Layer 3 of a small transformer language model trained on English Wikipedia (15 layers, counted from 0, width 64).
A neuron adds its activation times its output weights to the MLP's output. To switch it off is to set its activation to zero at one token and run the rest of the model.
A neuron's activation on a vector x is SiLU(gate . x) times (in . x), where the dot is the dot product.

Input weights of the MLP neurons that the questions are about. A number n stands for n times 0.021.
n29 gate: -5 -55 -47 7 5 3 -23 -30 34 -36 4 19 -4 65 -28 5 -11 -4 33 -15 37 -22 21 4 -23 -27 19 7 37 13 -18 18 23 -48 -23 41 12 13 -50 3 13 -1 7 -16 -20 45 13 -16 80 50 10 -27 47 34 -2 24 3 -12 -7 2 8 52 -36 -42
n30 gate: 12 -31 -6 -2 27 -17 11 -30 16 -31 5 10 36 -34 54 -7 -11 -10 -9 36 -10 7 -4 7 2 14 -39 1 14 -3 15 22 54 9 34 -10 15 27 -7 -30 55 2 -1 0 -5 -27 39 5 -1 21 -26 25 -30 -17 -17 -10 56 -15 55 -15 2 27 -35 0
n34 gate: 16 2 25 -5 6 49 26 16 19 -26 -12 -1 -24 -15 8 16 1 19 -21 22 -33 31 12 -33 -3 -5 24 38 10 -12 2 19 -14 17 8 -16 27 -19 -35 4 -59 -16 -68 0 37 18 -43 3 23 -46 37 -9 -24 13 10 10 -1 -27 -26 -21 28 3 39 42
n61 gate: 17 -23 7 -38 -13 8 38 -34 10 -31 8 11 11 -24 34 7 2 17 -2 18 -16 4 23 -18 16 18 -31 16 74 -1 34 22 40 -7 -50 -8 12 3 5 16 35 -15 -74 30 -35 -37 -50 16 -19 17 -27 26 37 -11 -15 3 2 -4 -32 -15 31 -7 22 8
n64 gate: -24 1 37 -17 -11 27 14 -37 22 -20 1 -3 -2 -56 2 -23 -28 -43 15 2 37 -40 -34 -6 -10 20 -54 43 -5 -12 2 -27 -11 55 -3 -23 -3 2 52 25 -2 11 -31 23 -12 16 -9 39 -15 5 -3 -41 74 -5 -27 -22 2 13 -4 31 -2 9 31 18
n97 gate: 9 2 27 -5 7 76 -15 -8 -81 52 1 24 -53 21 1 -3 1 26 21 15 -5 -23 -33 -29 -39 52 11 1 -9 -11 -23 0 -1 39 -42 23 17 -52 -4 55 11 41 -26 18 -6 -10 31 9 -20 46 -13 20 5 -8 1 22 37 7 -18 -1 -8 -29 56 -19
n140 gate: -12 -37 25 -51 20 25 -44 -12 -2 43 -16 -59 12 -46 26 -15 9 14 -13 -33 22 34 0 -19 -19 39 -41 38 -39 95 20 -37 -11 24 -31 -13 5 -27 -37 19 -8 29 47 15 14 12 1 20 14 11 30 -56 12 -26 40 -20 29 35 5 44 3 40 -58 -15
n153 gate: -11 -15 -11 -35 44 -12 17 8 -14 8 3 7 -15 -24 19 38 -21 -14 -40 -26 33 3 33 -12 6 42 -6 34 0 31 -12 25 -11 33 0 10 -41 -18 12 -3 -52 -5 3 -25 24 16 16 -25 53 -52 35 44 28 32 -9 -24 -7 -3 -29 14 -22 -28 -23 6
n154 gate: -24 -3 -67 41 22 2 16 24 -42 5 18 -39 29 34 2 -20 26 57 -10 8 -8 -23 -4 27 -24 -32 23 27 24 13 -27 1 -31 -29 -7 -38 -30 -14 15 -24 15 3 19 1 7 -22 -27 -15 33 60 7 14 10 19 5 10 -16 18 48 -9 15 -22 -43 22
n158 gate: 18 -18 -10 4 -27 -33 6 -37 -6 6 -14 -3 14 45 36 -21 12 12 -1 -34 18 -48 7 1 6 35 32 -70 17 -38 -8 -10 -14 16 -3 -17 16 27 -5 24 15 31 -39 33 -11 -21 -9 3 44 57 -46 20 -7 26 -22 33 -9 -25 18 5 7 12 -25 -1
n165 gate: -30 -10 -32 -11 -66 10 -8 15 2 -30 -4 14 13 35 -35 -27 52 26 20 1 7 16 17 -12 -35 13 -16 -18 -14 12 -27 -26 4 -7 -24 -33 10 28 -3 39 24 -41 41 -1 -48 14 -34 54 8 -9 -6 13 57 -46 39 -26 -3 14 -17 19 -23 -36 -15 -1
n173 gate: 4 -30 12 21 23 -16 -1 -58 6 19 -7 7 21 -55 77 -2 -13 -24 -41 -14 0 -31 -33 10 -16 -18 37 5 -12 17 -11 38 7 -19 -8 -19 10 -37 14 -32 -8 15 -4 -3 -10 11 -13 4 38 20 37 30 -6 -44 12 4 18 -10 -14 16 -12 1 12 -1
n29 in: 39 -82 -18 -3 -1 4 -11 -21 14 -14 -13 38 35 33 8 7 25 -37 15 -1 9 -6 33 33 10 1 27 -7 12 -7 9 9 -45 -33 39 34 0 -18 -28 26 -11 -4 38 -3 -23 6 5 0 85 31 10 -6 20 29 0 15 -45 -1 11 7 40 30 1 7
n30 in: -17 -6 -40 14 64 18 12 21 5 1 -5 14 14 32 2 11 -30 16 11 -20 5 23 -5 -19 -36 9 6 0 -17 2 -12 7 6 5 -7 -21 6 47 19 -25 12 36 -18 -28 -46 -11 19 5 26 57 -55 22 2 10 -21 32 32 -17 15 16 -36 -6 -25 -21
n34 in: -31 10 -23 22 -6 -13 35 19 -16 -8 -4 -24 22 8 24 -12 -24 -10 -1 -2 50 -15 -9 0 1 -14 20 -10 -44 61 16 -17 -12 -9 -6 28 -26 -12 7 -12 64 18 19 19 -41 4 19 -59 26 7 -12 -8 30 36 4 -6 25 1 27 39 -24 27 -13 29
n61 in: -61 36 -18 14 18 -21 33 29 -9 11 -24 -23 -3 49 3 0 -37 -42 -39 -32 32 -45 -3 -44 18 4 6 38 -30 12 -40 -61 -4 1 9 14 14 8 -37 13 -6 -1 57 -19 2 25 36 -26 12 -3 -30 40 -16 23 -17 -12 2 40 -2 -4 -63 12 -32 -5
n64 in: 29 43 -86 0 -6 2 -20 31 16 60 17 23 -26 29 9 -10 -2 37 24 -8 12 16 -4 4 -9 -9 15 -32 24 4 -33 -19 15 -39 -16 -2 4 15 -41 23 12 -13 25 24 -15 24 -7 -54 10 4 -10 24 -30 26 15 25 -41 22 -3 -27 -14 2 -59 16
n97 in: -21 6 -54 -33 -17 -10 2 14 53 -26 16 26 12 -40 -9 44 -65 -22 9 11 47 10 42 -25 41 -11 19 4 -22 -40 38 24 -17 -26 20 -16 -22 5 -1 -24 42 -67 -38 18 1 -22 -26 24 46 15 2 -1 2 -2 16 -16 -10 -12 -16 2 -2 49 -26 2
n140 in: 36 63 -25 6 -37 -1 -16 1 14 13 19 -36 -41 -14 15 10 3 56 62 -12 27 9 37 -46 12 13 -35 22 26 6 -10 -17 3 54 10 9 -2 18 -29 0 37 6 35 21 -49 30 -45 42 47 46 9 -21 -15 4 8 -38 -16 41 -3 -20 -16 9 -35 -41
n153 in: 12 -23 0 42 -37 -19 -32 -4 25 -4 14 30 13 6 -9 -18 17 9 43 -35 4 2 -11 2 -1 -46 6 -21 -2 7 -12 1 16 -19 -3 -25 32 19 -51 -12 68 26 -6 60 -21 -2 -54 18 -12 45 12 -10 6 -3 -3 23 4 11 27 -18 9 43 36 -1
n154 in: -17 12 18 23 62 -39 -16 -19 -14 -4 19 -26 31 8 -20 9 -26 -55 -22 13 7 -23 0 -23 -32 -12 14 -28 18 52 -12 -17 9 30 2 11 -27 23 -23 17 39 -1 9 -2 29 -25 -7 22 -10 37 -20 -7 -27 13 40 -45 -17 -16 -1 4 25 44 47 -11
n158 in: -43 -8 -32 -16 19 1 25 -34 0 -33 33 33 -24 -25 22 1 -10 -5 -22 26 -29 -7 -13 12 13 -3 -39 23 -57 22 28 1 6 8 -1 1 7 -26 6 -12 -27 -28 6 -27 8 -47 22 2 -41 -9 -3 -15 -4 24 26 26 8 18 -10 -55 19 4 -38 13
n165 in: -10 -10 -43 39 10 53 -29 -32 -13 18 27 -2 12 -1 21 -4 -7 7 -17 3 -22 28 -11 28 6 15 -14 6 -17 -4 -35 -34 8 25 -30 -22 14 20 -20 -14 -11 44 43 -38 -57 -14 -46 14 22 -13 0 18 18 2 41 29 -19 1 31 40 35 26 -17 -2
n173 in: 9 10 6 -27 16 -42 9 23 12 46 6 -56 32 -11 -16 -5 14 52 8 -37 6 5 -2 -9 9 -31 -14 -8 -7 32 -18 11 36 -7 31 -3 16 -23 20 44 -20 -14 -21 30 -11 11 -8 -30 21 -54 -25 -2 -9 39 4 -26 32 67 14 18 -9 -18 -47 -12

Output weights of the MLP neurons that the questions are about. A number n stands for n times 0.01.
n29: 1 28 12 8 -32 -1 -34 40 -1 -7 -7 -28 -29 22 2 -17 -30 29 9 -20 -11 -5 4 -11 19 -12 -25 28 28 30 12 -3 39 35 -6 6 23 32 5 -63 63 -27 3 3 4 1 -32 5 -19 -18 28 -18 -23 -55 9 9 -13 15 16 -22 -3 -13 17 -11
n30: 14 2 32 22 -17 -30 -36 1 15 -3 19 -25 -30 22 22 13 21 -11 15 -18 11 22 23 52 39 -12 4 2 1 41 -47 1 -2 -55 -24 46 8 28 -20 -9 48 -27 22 29 19 27 -25 4 7 -59 19 8 -43 -11 17 -34 -29 13 -27 24 -24 -19 24 12
n34: 36 -26 -24 -44 3 4 3 -6 -33 -7 -13 -11 4 -1 -62 -14 29 8 -67 20 16 -13 -44 22 -24 9 4 -49 38 65 50 -49 -16 -34 -31 18 7 20 45 68 24 44 -29 10 0 -3 6 19 -31 -23 0 12 3 4 -11 -15 -1 7 32 13 2 43 -22 4
n61: 28 -49 7 -51 -9 10 -39 -23 -41 -20 5 0 3 2 -14 4 9 -8 26 14 25 33 8 26 -34 33 19 -54 -28 -3 -47 24 -10 -33 15 -50 23 -19 65 -20 -35 18 -34 -4 -58 16 -23 12 14 -12 -55 22 -13 10 -20 -33 3 -43 -45 -13 57 -45 53 -4
n64: 1 -17 12 -22 -10 45 -44 25 -4 0 -4 32 -42 -38 -14 -21 38 62 -1 39 13 4 -7 -29 -6 -2 18 -6 -20 0 -1 56 23 -24 47 -19 -28 -38 1 18 -12 24 -7 0 -18 41 25 62 24 -50 -1 7 -25 -15 -75 -10 -14 11 -29 30 -31 -3 -13 12
n97: -11 34 9 -2 9 -14 -14 20 5 23 -11 -19 -2 4 18 -26 73 -14 16 3 15 -13 -57 -5 -21 -4 13 8 19 -30 -4 -26 -7 -31 26 -32 -7 -25 10 55 64 -10 43 11 -7 -10 76 31 19 -7 -29 34 -33 -10 -2 44 2 -11 15 -19 11 -8 -15 -14
n140: 18 -17 -2 -14 -40 22 49 -44 25 -14 -62 76 -2 36 30 -11 21 -15 25 -15 -33 13 -31 -30 -9 -26 65 -12 -7 -70 -75 -1 35 2 2 -8 -27 46 -38 -1 -16 -38 -22 9 -6 17 26 -2 -50 -4 4 36 20 -28 -9 -41 -34 -35 -37 -11 38 -2 53 37
n153: -2 6 -17 -3 -14 10 -35 -22 28 7 -17 9 22 9 25 21 17 16 -22 11 24 -6 -46 -11 -25 -38 -32 -23 -11 3 20 10 -10 -71 -5 23 5 20 -43 38 -2 -8 -22 -9 32 -20 -1 43 6 31 -21 0 13 -5 -45 -8 26 -26 -2 -1 56 36 15 16
n154: -5 5 15 -50 -24 -34 -68 18 13 2 13 34 4 -13 63 23 15 -29 -5 -23 44 -10 -16 -26 35 -5 -31 28 7 -47 1 -23 55 -96 -6 30 63 17 -8 -49 2 -48 26 58 4 -7 53 -36 -33 -21 17 1 -35 -36 27 -51 44 44 -69 14 -8 -12 11 -6
n158: 5 -47 -12 -18 13 -8 -11 17 8 11 -35 -65 -20 -25 -23 40 -14 -31 6 17 1 10 -19 -18 2 -20 8 17 14 8 16 32 -30 -16 -10 5 12 24 31 12 -43 -30 38 -21 -23 10 15 17 -4 13 36 -24 43 -11 -28 -81 -28 -3 -3 26 -2 -7 50 26
n165: -41 -17 88 -2 -3 -57 40 -13 14 9 -14 -4 -17 -1 -18 -5 19 -25 -3 3 5 36 34 -45 -12 -18 -22 -40 -65 36 20 -14 45 10 40 9 -8 -25 -7 33 32 5 -25 40 -2 32 -3 69 9 21 -51 35 11 -8 -11 16 1 7 24 42 35 14 -3 -14
n173: -18 -59 29 -42 2 -13 4 62 -20 22 3 -4 21 23 -29 32 -10 -28 -15 -43 15 8 2 -20 -30 25 -43 -52 -25 -7 -37 -11 43 17 8 -52 -1 25 10 23 -12 -14 1 64 -21 -39 11 18 3 5 21 -29 -50 -11 28 1 60 -6 44 -67 47 -31 -28 7

Each question names a token from some text and the token that comes next. It shows the vector x that enters the MLP there. A number n stands for n times 0.014.

Then comes g, the gradient of the next token's log-probability with respect to the MLP's output, scaled to length 1. A neuron's effect is roughly proportional to its activation times (output weights . g). A number n stands for n times 0.0049.

"ar", then "-p"
x: -1 -8 29 18 -13 8 -23 29 -8 12 34 -19 -34 -30 -14 -29 -29 10 5 -54 -18 -11 21 17 -5 -6 12 3 -13 -17 -25 -10 -19 10 -11 5 -26 22 20 -4 10 23 -31 9 -20 -4 10 -12 -37 -6 -20 -21 -39 -15 12 -20 -17 -1 -10 -35 -3 31 -9 -31
g: 48 -7 -6 -33 13 -12 -25 23 -44 22 -27 -10 29 -17 12 -3 7 21 -19 16 34 12 22 32 -10 -34 -21 28 20 16 -22 -9 7 3 -39 -26 11 5 -30 6 67 -34 15 -11 6 44 0 11 -14 28 2 7 48 -71 -42 2 -3 31 4 34 -12 4 21 15
Switching off which neuron hurts the next token most? n29

"ants", then " and"
x: 26 -3 -6 60 -29 -14 -40 -18 29 -21 -21 -25 -3 2 -17 -19 4 -27 7 -20 32 -7 17 -17 -18 18 -6 7 -9 23 9 26 -1 40 3 23 -21 19 -16 8 4 8 -4 -11 11 22 30 -19 -31 29 -14 -35 10 39 11 0 -20 -3 6 -46 -19 3 13 -26
g: 23 -25 -21 21 38 -17 2 -16 31 12 -8 -31 -28 32 13 -12 -24 -28 21 9 20 -15 -28 70 -2 -16 -16 2 -49 -7 -5 -9 -44 26 31 20 -60 -4 8 56 -19 -9 26 -19 -6 -8 -39 -10 61 -13 15 -4 22 3 24 15 -17 3 2 38 -21 -1 25 3
Which neuron, switched off, raises the next token's probability most? n29

"ist", then "le"
x: -11 -17 5 34 0 -19 1 -19 29 11 10 -16 6 9 3 3 -2 -48 -25 -10 -10 26 5 18 -41 -34 30 5 -18 -51 -31 -8 11 38 12 -10 10 17 -25 -6 -2 8 -17 -2 -4 6 -15 -34 -11 20 -22 -29 -28 -1 14 1 -20 -9 -32 -6 -40 28 11 -39
g: 16 -11 -42 43 -35 -17 42 0 27 5 53 -31 -34 14 28 -14 0 -22 -13 19 22 2 6 4 -2 1 -8 1 0 30 14 12 -27 23 -22 16 31 4 21 30 13 -15 -6 -33 37 15 -36 -28 4 16 -36 6 -14 -13 75 -61 -12 -23 7 -29 -20 -38 19 -10
Which neuron, switched off, raises the next token's probability most? n158

"ings", then " Park"
x: 18 1 -22 35 -29 -10 -9 -19 39 5 -2 -5 2 9 -31 -17 0 0 -20 -13 26 8 34 -24 1 -14 3 -1 10 33 15 47 4 37 17 20 8 -5 -1 0 41 16 -4 -18 -14 23 36 -25 -2 25 5 -26 -23 24 -3 9 -25 16 -7 -54 -15 8 36 -17
g: -55 -16 -38 18 13 -18 -6 29 12 -14 -11 -2 -17 26 9 -7 23 16 -16 -22 -1 -15 -11 -14 69 16 -44 -16 4 16 -35 7 18 32 52 -17 54 22 12 8 10 36 -18 -14 -17 14 3 32 -4 1 -6 15 44 -39 -27 9 -19 -27 -60 -4 7 -20 -23 36
Switching off which neuron hurts the next token most? n29

"|---|---|---|---", then "|---|---"
x: 12 43 -32 6 13 -20 22 25 40 13 3 9 -2 37 15 -20 -5 -10 13 10 9 22 33 67 -2 -23 -8 9 -19 13 30 58 13 0 -16 -38 -6 -7 -1 -16 16 -45 -35 20 -16 15 28 3 -10 -31 -14 -41 -34 -7 4 5 -19 17 -12 -34 -52 9 9 -2
g: -18 23 -23 42 38 -11 53 -16 -24 15 18 -6 -20 -31 5 -11 -13 -13 25 -31 13 -42 -20 42 -16 -5 -14 39 -8 -15 17 -5 -7 -16 -19 -5 37 -48 -8 -1 25 36 38 -19 -46 22 23 12 9 15 -45 17 -13 9 -52 27 8 -4 -38 -1 27 -20 -27 -37
Switching off which neuron hurts the next token most? n173

" an", then "im"
x: 7 3 31 -11 -18 11 2 32 16 3 32 9 -23 -7 -5 8 -53 27 10 -9 -15 -17 41 51 -19 34 -15 -10 13 -20 29 17 1 42 43 -26 -13 -13 -14 -20 -6 7 -11 -7 5 8 -17 -11 -10 9 38 -22 -12 -5 -9 -6 -12 8 21 -17 -60 -4 -21 21
g: 22 -12 -36 4 3 -10 -2 0 -17 12 70 22 -25 -10 -3 -55 40 3 -32 -13 -8 4 -11 -27 20 55 -8 -33 45 -41 37 -13 30 15 24 -3 36 7 -15 -24 8 24 -2 23 10 -4 -15 -11 -6 -4 7 30 63 -14 7 24 9 -5 6 -28 59 11 -24 -2
Which neuron, switched off, raises the next token's probability most? n34

"-", then "t"
x: -23 62 20 13 9 1 13 42 40 6 4 17 2 41 14 -45 -15 -9 -2 -26 0 -17 37 2 3 -34 -8 23 -25 -15 12 -22 3 28 11 43 -34 9 -17 3 25 -7 25 -12 8 -14 14 -48 -16 17 6 -7 -14 9 38 16 -13 27 -12 -10 -25 -2 -11 -7
g: 0 22 -19 11 30 -29 12 7 -12 -5 27 -17 -3 -22 -24 52 10 9 49 -70 -54 7 -11 12 0 -26 31 12 1 -42 -24 3 13 -4 0 -7 13 -27 -25 10 -39 35 8 -17 6 -25 -16 9 24 -43 -1 -11 -14 -44 -49 -33 6 -14 -16 -37 -22 -3 -48 13
Switching off which neuron hurts the next token most? n34

"ber", then "d"
x: 14 10 5 28 6 2 -21 38 18 9 -17 -18 35 -22 -5 -25 -33 -17 -20 -45 -10 -2 23 12 2 2 -4 26 -49 -26 36 -3 -19 18 -12 -37 -32 -22 37 5 -1 -37 -28 -20 -2 0 -8 -12 -18 13 -32 0 17 42 57 7 -22 -4 -19 -19 -18 12 15 -8
g: -11 5 11 24 14 -5 45 34 15 47 -12 46 -1 -37 22 1 -5 -25 3 38 -34 -2 -9 -21 1 20 15 7 18 59 -7 -55 36 26 -25 -25 -14 28 26 -1 -14 3 -20 23 -15 10 20 -29 32 -18 -27 -17 20 -3 16 40 14 -2 -14 -41 52 -12 47 8
Switching off which neuron hurts the next token most? n64

" March", then " |"
x: -7 3 -2 31 -7 -24 -10 0 31 -6 3 -7 14 -36 -7 -6 16 -8 7 -4 -38 -18 33 7 11 -14 -33 33 -65 10 -12 -13 -18 28 -37 2 6 39 -4 -52 11 -8 -27 17 4 -23 9 -30 -13 97 5 -29 8 8 -10 11 -32 3 13 -2 -19 -1 34 -11
g: 12 -63 5 33 -8 -24 -10 -13 17 11 12 -32 -18 -1 37 -11 0 -8 0 8 -9 -19 14 -39 51 35 34 4 51 -35 22 45 -16 -7 3 47 -40 -19 -33 -36 25 -21 10 34 -39 2 42 -10 -24 -15 22 35 -2 7 11 -5 10 12 -3 20 30 25 -26 -18
Switching off which neuron hurts the next token most? n154

"rom", then "ot"
x: -6 -9 30 24 -17 -1 32 -1 15 -24 2 -20 38 0 -27 -20 -7 -14 37 -25 -19 -7 36 40 -25 25 -18 20 -43 -2 -1 -7 -7 26 -12 35 8 26 40 -14 20 -46 -30 24 -8 -6 15 -51 -25 -3 -37 -6 6 -59 -5 -11 -14 0 -4 -2 -12 7 -38 11
g: -18 -37 20 19 10 32 19 -2 -59 -10 -24 -26 -15 -26 7 -18 18 11 23 -1 13 -8 -9 -7 3 -2 -2 -4 16 -11 -8 20 13 -20 -30 -23 3 31 -39 -19 -16 7 -58 -71 57 -11 19 -4 -5 25 -14 -62 -18 28 9 -18 38 9 1 30 -33 14 -41 22
Switching off which neuron hurts the next token most? n165

"\n", then "-"
x: 14 31 13 11 -23 6 6 2 36 3 23 -10 7 19 -6 -5 16 47 -27 -37 26 -7 37 51 6 -10 45 12 5 6 14 -33 30 16 -41 5 -6 -20 5 -11 40 9 -34 1 8 -1 6 -51 20 31 18 19 -27 -6 -23 26 -5 19 17 -15 -21 -5 5 -22
g: -15 -15 39 13 -30 -6 -13 24 -6 25 -10 -47 41 -9 -58 2 15 26 19 -34 -25 44 -17 35 44 0 -12 -27 9 -21 -2 -4 2 -27 1 -5 41 -24 -13 29 25 46 -42 3 42 -1 -64 -15 -17 8 -5 30 -7 -44 6 -1 24 12 -23 -2 -3 -21 -7 13
Switching off which neuron hurts the next token most? n158

" Red", then "ford"
x: 0 16 -28 7 -9 -15 -49 48 31 15 -17 15 28 -7 11 -44 -16 18 -1 1 -5 34 29 -3 6 12 -14 0 -10 -3 23 7 8 45 28 -19 8 -24 26 4 21 -44 -25 -12 -34 -4 14 -48 -32 3 14 13 10 31 -6 25 -22 11 -1 -26 6 6 0 -22
g: -35 -38 -14 -9 30 23 0 -29 51 5 -12 -43 -10 -21 -36 -16 1 -31 20 -45 -9 10 -13 8 54 39 -32 20 16 6 0 28 19 9 -29 -5 42 49 -44 29 4 28 4 15 -1 -33 4 18 2 33 18 -53 -13 10 1 -9 -6 -8 -16 -31 5 13 45 -19
Switching off which neuron hurts the next token most? n64

" |", then " 19"
x: 15 65 46 -3 -11 26 -5 30 40 7 14 20 -1 8 -16 -17 4 -20 -4 -10 -4 14 32 -3 -1 -61 -11 7 12 30 2 5 29 22 11 -2 10 6 15 -15 -18 -11 -38 -20 5 -25 6 -19 9 -37 13 -5 -19 -28 8 4 -52 10 19 -19 -35 4 19 8
g: -26 -2 50 5 16 -41 -9 -34 -3 5 5 -20 0 -29 -8 -52 9 11 16 2 -31 32 3 -9 20 3 22 -16 -61 -8 16 32 -11 24 11 36 5 -16 -7 78 8 -12 12 -13 37 -10 -16 -4 -11 49 -13 -38 10 32 -31 -23 -39 -49 8 -11 8 8 -5 -25
Switching off which neuron hurts the next token most? n34

" Soc", then "c"
x: -1 -19 -37 -24 -3 15 -6 44 36 -3 -18 9 -9 -16 -20 -8 -3 -34 -5 -1 1 63 -7 45 -30 -7 -7 10 -21 -42 1 -11 3 32 -11 -22 -20 13 2 -10 8 -7 -2 31 -20 -21 12 -46 -1 -29 -2 3 35 -4 5 1 -10 8 24 -20 -43 5 -21 -34
g: -6 19 4 17 13 18 14 -35 34 0 -15 22 27 -43 -11 -59 16 24 41 36 38 -4 -37 33 21 1 -3 25 43 10 -6 54 -4 5 5 -45 4 -4 65 29 -12 -13 -16 -48 -25 -15 -34 -42 -28 2 3 -24 13 22 0 7 14 -3 1 3 -7 2 -32 -8
Which neuron, switched off, raises the next token's probability most? n165

" 3", then "D"
x: 14 3 28 13 3 -14 -34 32 17 -10 9 25 20 -27 -14 -52 -7 3 -20 14 -28 6 46 -22 -2 -6 1 -14 -35 8 -4 7 -8 12 1 26 -20 -19 -32 -40 -14 -4 -52 12 7 1 -16 -48 5 -17 -65 0 -26 53 -25 -12 -32 19 26 -7 9 7 -22 -21
g: -40 -25 11 0 13 5 -18 32 5 6 12 -14 27 -31 -5 0 29 7 35 -20 47 30 2 13 -14 59 26 -54 41 22 24 -6 5 -24 3 1 6 -16 11 16 -14 18 24 -17 18 5 -19 -25 20 -75 -1 41 30 30 -6 -23 46 27 19 -5 -46 -3 -20 6
Switching off which neuron hurts the next token most? n34

" of", then " det"
x: 6 11 -2 20 12 -13 16 20 11 -28 2 16 7 12 1 -7 -32 -9 -28 -12 -8 2 26 -15 -20 -39 -13 14 -47 9 11 -19 16 57 9 -2 -1 2 25 -12 40 16 -37 9 3 18 -19 -28 -19 -51 -16 1 -11 -44 35 27 -3 0 -13 -17 -7 -9 2 5
g: 14 2 31 -15 33 -51 -15 -39 -36 9 6 -11 3 24 42 -41 -8 37 7 25 41 -39 -25 -6 -34 19 30 -34 37 27 1 11 3 40 41 -15 31 -24 5 -15 -24 25 73 4 -6 15 -29 27 5 -9 0 -7 19 18 7 -18 9 -24 -31 15 -5 18 -21 14
Switching off which neuron hurts the next token most? n34

"n", then "ian"
x: 0 -10 7 -11 34 3 40 35 29 39 -1 -15 1 2 -26 4 -15 18 -22 -37 -24 28 45 7 -14 12 17 -24 -25 -9 -27 29 -22 29 -5 12 2 -12 2 -26 -7 -5 4 -35 -15 -24 -26 32 2 15 -17 -13 -46 -5 15 -6 6 48 -1 -4 -23 21 -19 6
g: -5 -2 -17 7 54 25 48 42 -22 -17 -18 9 -2 5 16 -11 21 30 -7 -16 29 37 -21 1 6 -8 -17 -1 -43 -2 21 7 -43 -10 -33 54 -28 43 8 -3 -18 -10 21 8 -13 17 -10 -3 -15 -7 -16 -43 39 19 -42 24 57 -16 14 -24 1 59 -3 -22
Switching off which neuron hurts the next token most? n30

" |", then " 6"
x: 15 65 49 -3 -11 26 -6 33 42 8 13 23 -2 9 -19 -12 3 -19 -4 -8 -6 14 33 -1 -3 -56 -13 4 15 26 4 6 29 23 11 -1 9 5 18 -15 -21 -15 -34 -16 4 -25 -1 -16 5 -38 9 -9 -19 -27 7 -1 -54 5 18 -18 -35 4 26 9
g: -22 19 48 14 43 -34 7 -30 -26 5 -12 11 4 -41 9 -14 -15 -7 4 6 -46 46 2 4 5 3 28 -39 -66 -22 26 34 -9 38 4 24 16 2 10 70 -16 9 12 3 29 -7 27 6 6 20 -3 -15 -5 35 -21 -18 -25 -34 42 -2 32 1 -34 -2
Switching off which neuron hurts the next token most? n165

"o", then "o"
x: -20 -22 4 35 5 15 1 -6 24 57 19 47 13 28 7 -11 0 -15 -13 -30 -33 13 21 13 6 11 -12 -11 -37 6 3 43 15 32 8 27 30 0 -8 15 8 26 0 -7 21 -7 9 -36 -44 -2 -9 7 -10 2 29 -43 -14 20 -14 -5 3 9 21 -44
g: 22 11 -5 7 -31 -37 15 15 -15 9 7 16 16 15 30 11 20 -5 27 -30 -17 -4 -23 15 -19 30 -3 -10 -63 -41 21 4 19 30 26 -10 35 -6 32 22 -9 -42 36 -3 12 -20 -1 -19 -19 34 3 -52 17 32 7 -2 36 -35 10 9 71 5 -2 57
Which neuron, switched off, raises the next token's probability most? n97

" by", then " US"
x: 21 24 2 17 9 13 8 49 26 -42 12 4 -14 24 -4 32 -3 1 -12 -12 -8 -5 15 -21 -20 16 -23 2 -36 21 2 -19 -5 50 2 -2 -22 0 24 -42 34 0 -10 -26 -2 28 -5 -34 0 -54 -25 19 -19 -33 13 15 -11 6 14 13 -15 4 -25 23
g: 0 13 50 32 -23 -35 -1 29 -19 10 45 54 30 18 87 -3 -53 -34 -17 32 -37 -5 -6 -12 1 -17 -4 10 -15 -16 -1 3 13 -2 21 25 21 -26 -14 -25 -11 -6 14 10 -14 -18 -8 11 -11 -8 -5 51 14 26 -14 -15 -19 16 37 17 -4 -50 6 -16
Switching off which neuron hurts the next token most? n153

" at", then " T"
x: 3 27 10 36 -30 29 6 29 14 -16 -5 13 -16 -7 13 15 -35 -10 -13 -4 -3 -9 6 4 10 -15 -20 12 -48 12 -14 39 38 44 -19 0 -11 8 26 -28 33 -42 -14 -5 -26 2 36 -67 -21 3 -14 8 -7 -37 -16 -2 -12 -2 20 -4 -11 -17 -33 6
g: 14 -1 -16 20 -3 41 6 0 7 -36 5 -25 0 32 -23 31 20 8 23 38 4 5 -8 30 57 -27 -20 -5 -11 28 12 -11 -25 -6 -31 -37 -8 -22 5 39 -36 0 2 15 6 -8 -22 15 18 -60 25 28 21 -27 -18 -1 -80 5 -26 29 -10 7 56 -14
Switching off which neuron hurts the next token most? n30

" end", then "ang"
x: 6 35 42 -9 -59 -4 26 49 12 14 -8 -25 4 -46 -16 -19 11 -37 5 -3 -56 -5 11 19 -6 -33 11 -7 -63 -16 11 39 19 19 -7 -3 -1 -34 8 -12 44 -6 9 31 10 -12 29 -25 -18 37 20 -44 0 17 -36 16 -11 21 -7 12 -20 -6 27 -23
g: -5 -22 41 16 -2 -3 41 43 16 33 -31 34 14 -22 7 3 -40 -6 -30 19 -5 2 -10 27 0 -6 18 17 53 13 2 1 -10 -13 -43 -27 8 9 1 -2 -14 53 -36 41 22 -7 -47 11 -18 18 -11 -16 20 44 -7 17 13 -27 -6 24 -32 -5 40 -67
Switching off which neuron hurts the next token most? n64

" The", then " new"
x: -12 15 9 -11 27 -2 -24 -3 6 -4 7 -11 -22 33 -13 -3 -5 -6 -5 -9 4 -2 49 16 0 41 8 -5 6 -6 23 -10 19 63 25 -19 -13 -24 16 -28 -15 5 -26 -23 -18 -1 1 -62 -7 1 24 14 22 -10 18 13 -39 -4 15 -2 -25 -9 -6 -12
g: 36 19 -19 -27 -66 -17 -4 26 -26 8 37 50 -46 0 53 -17 -20 -5 -6 18 -8 2 42 -30 -18 16 12 8 28 0 4 -37 7 11 55 -34 11 3 -11 -41 27 22 16 46 -26 18 28 18 3 -24 -17 32 -6 -13 -38 26 -3 3 23 15 -10 13 6 9
Switching off which neuron hurts the next token most? n153

" |", then " 12"
x: 16 64 48 -4 -10 25 -4 34 40 9 12 23 -1 9 -20 -14 4 -18 -4 -9 -5 14 33 0 -4 -59 -14 3 15 26 2 4 28 24 13 0 9 6 17 -15 -19 -12 -36 -19 3 -25 0 -16 5 -31 8 -8 -20 -28 7 2 -53 5 17 -18 -36 4 25 10
g: -16 4 33 3 39 -27 12 -31 -15 0 12 -13 1 -39 -13 -48 -8 2 -1 -3 -30 36 16 6 -7 7 19 -56 -59 -10 12 43 -5 38 6 41 12 -11 7 67 -14 14 25 5 48 -13 19 5 7 33 -1 -10 -11 22 -36 -7 -32 -50 33 -7 26 9 -17 -2
Switching off which neuron hurts the next token most? n165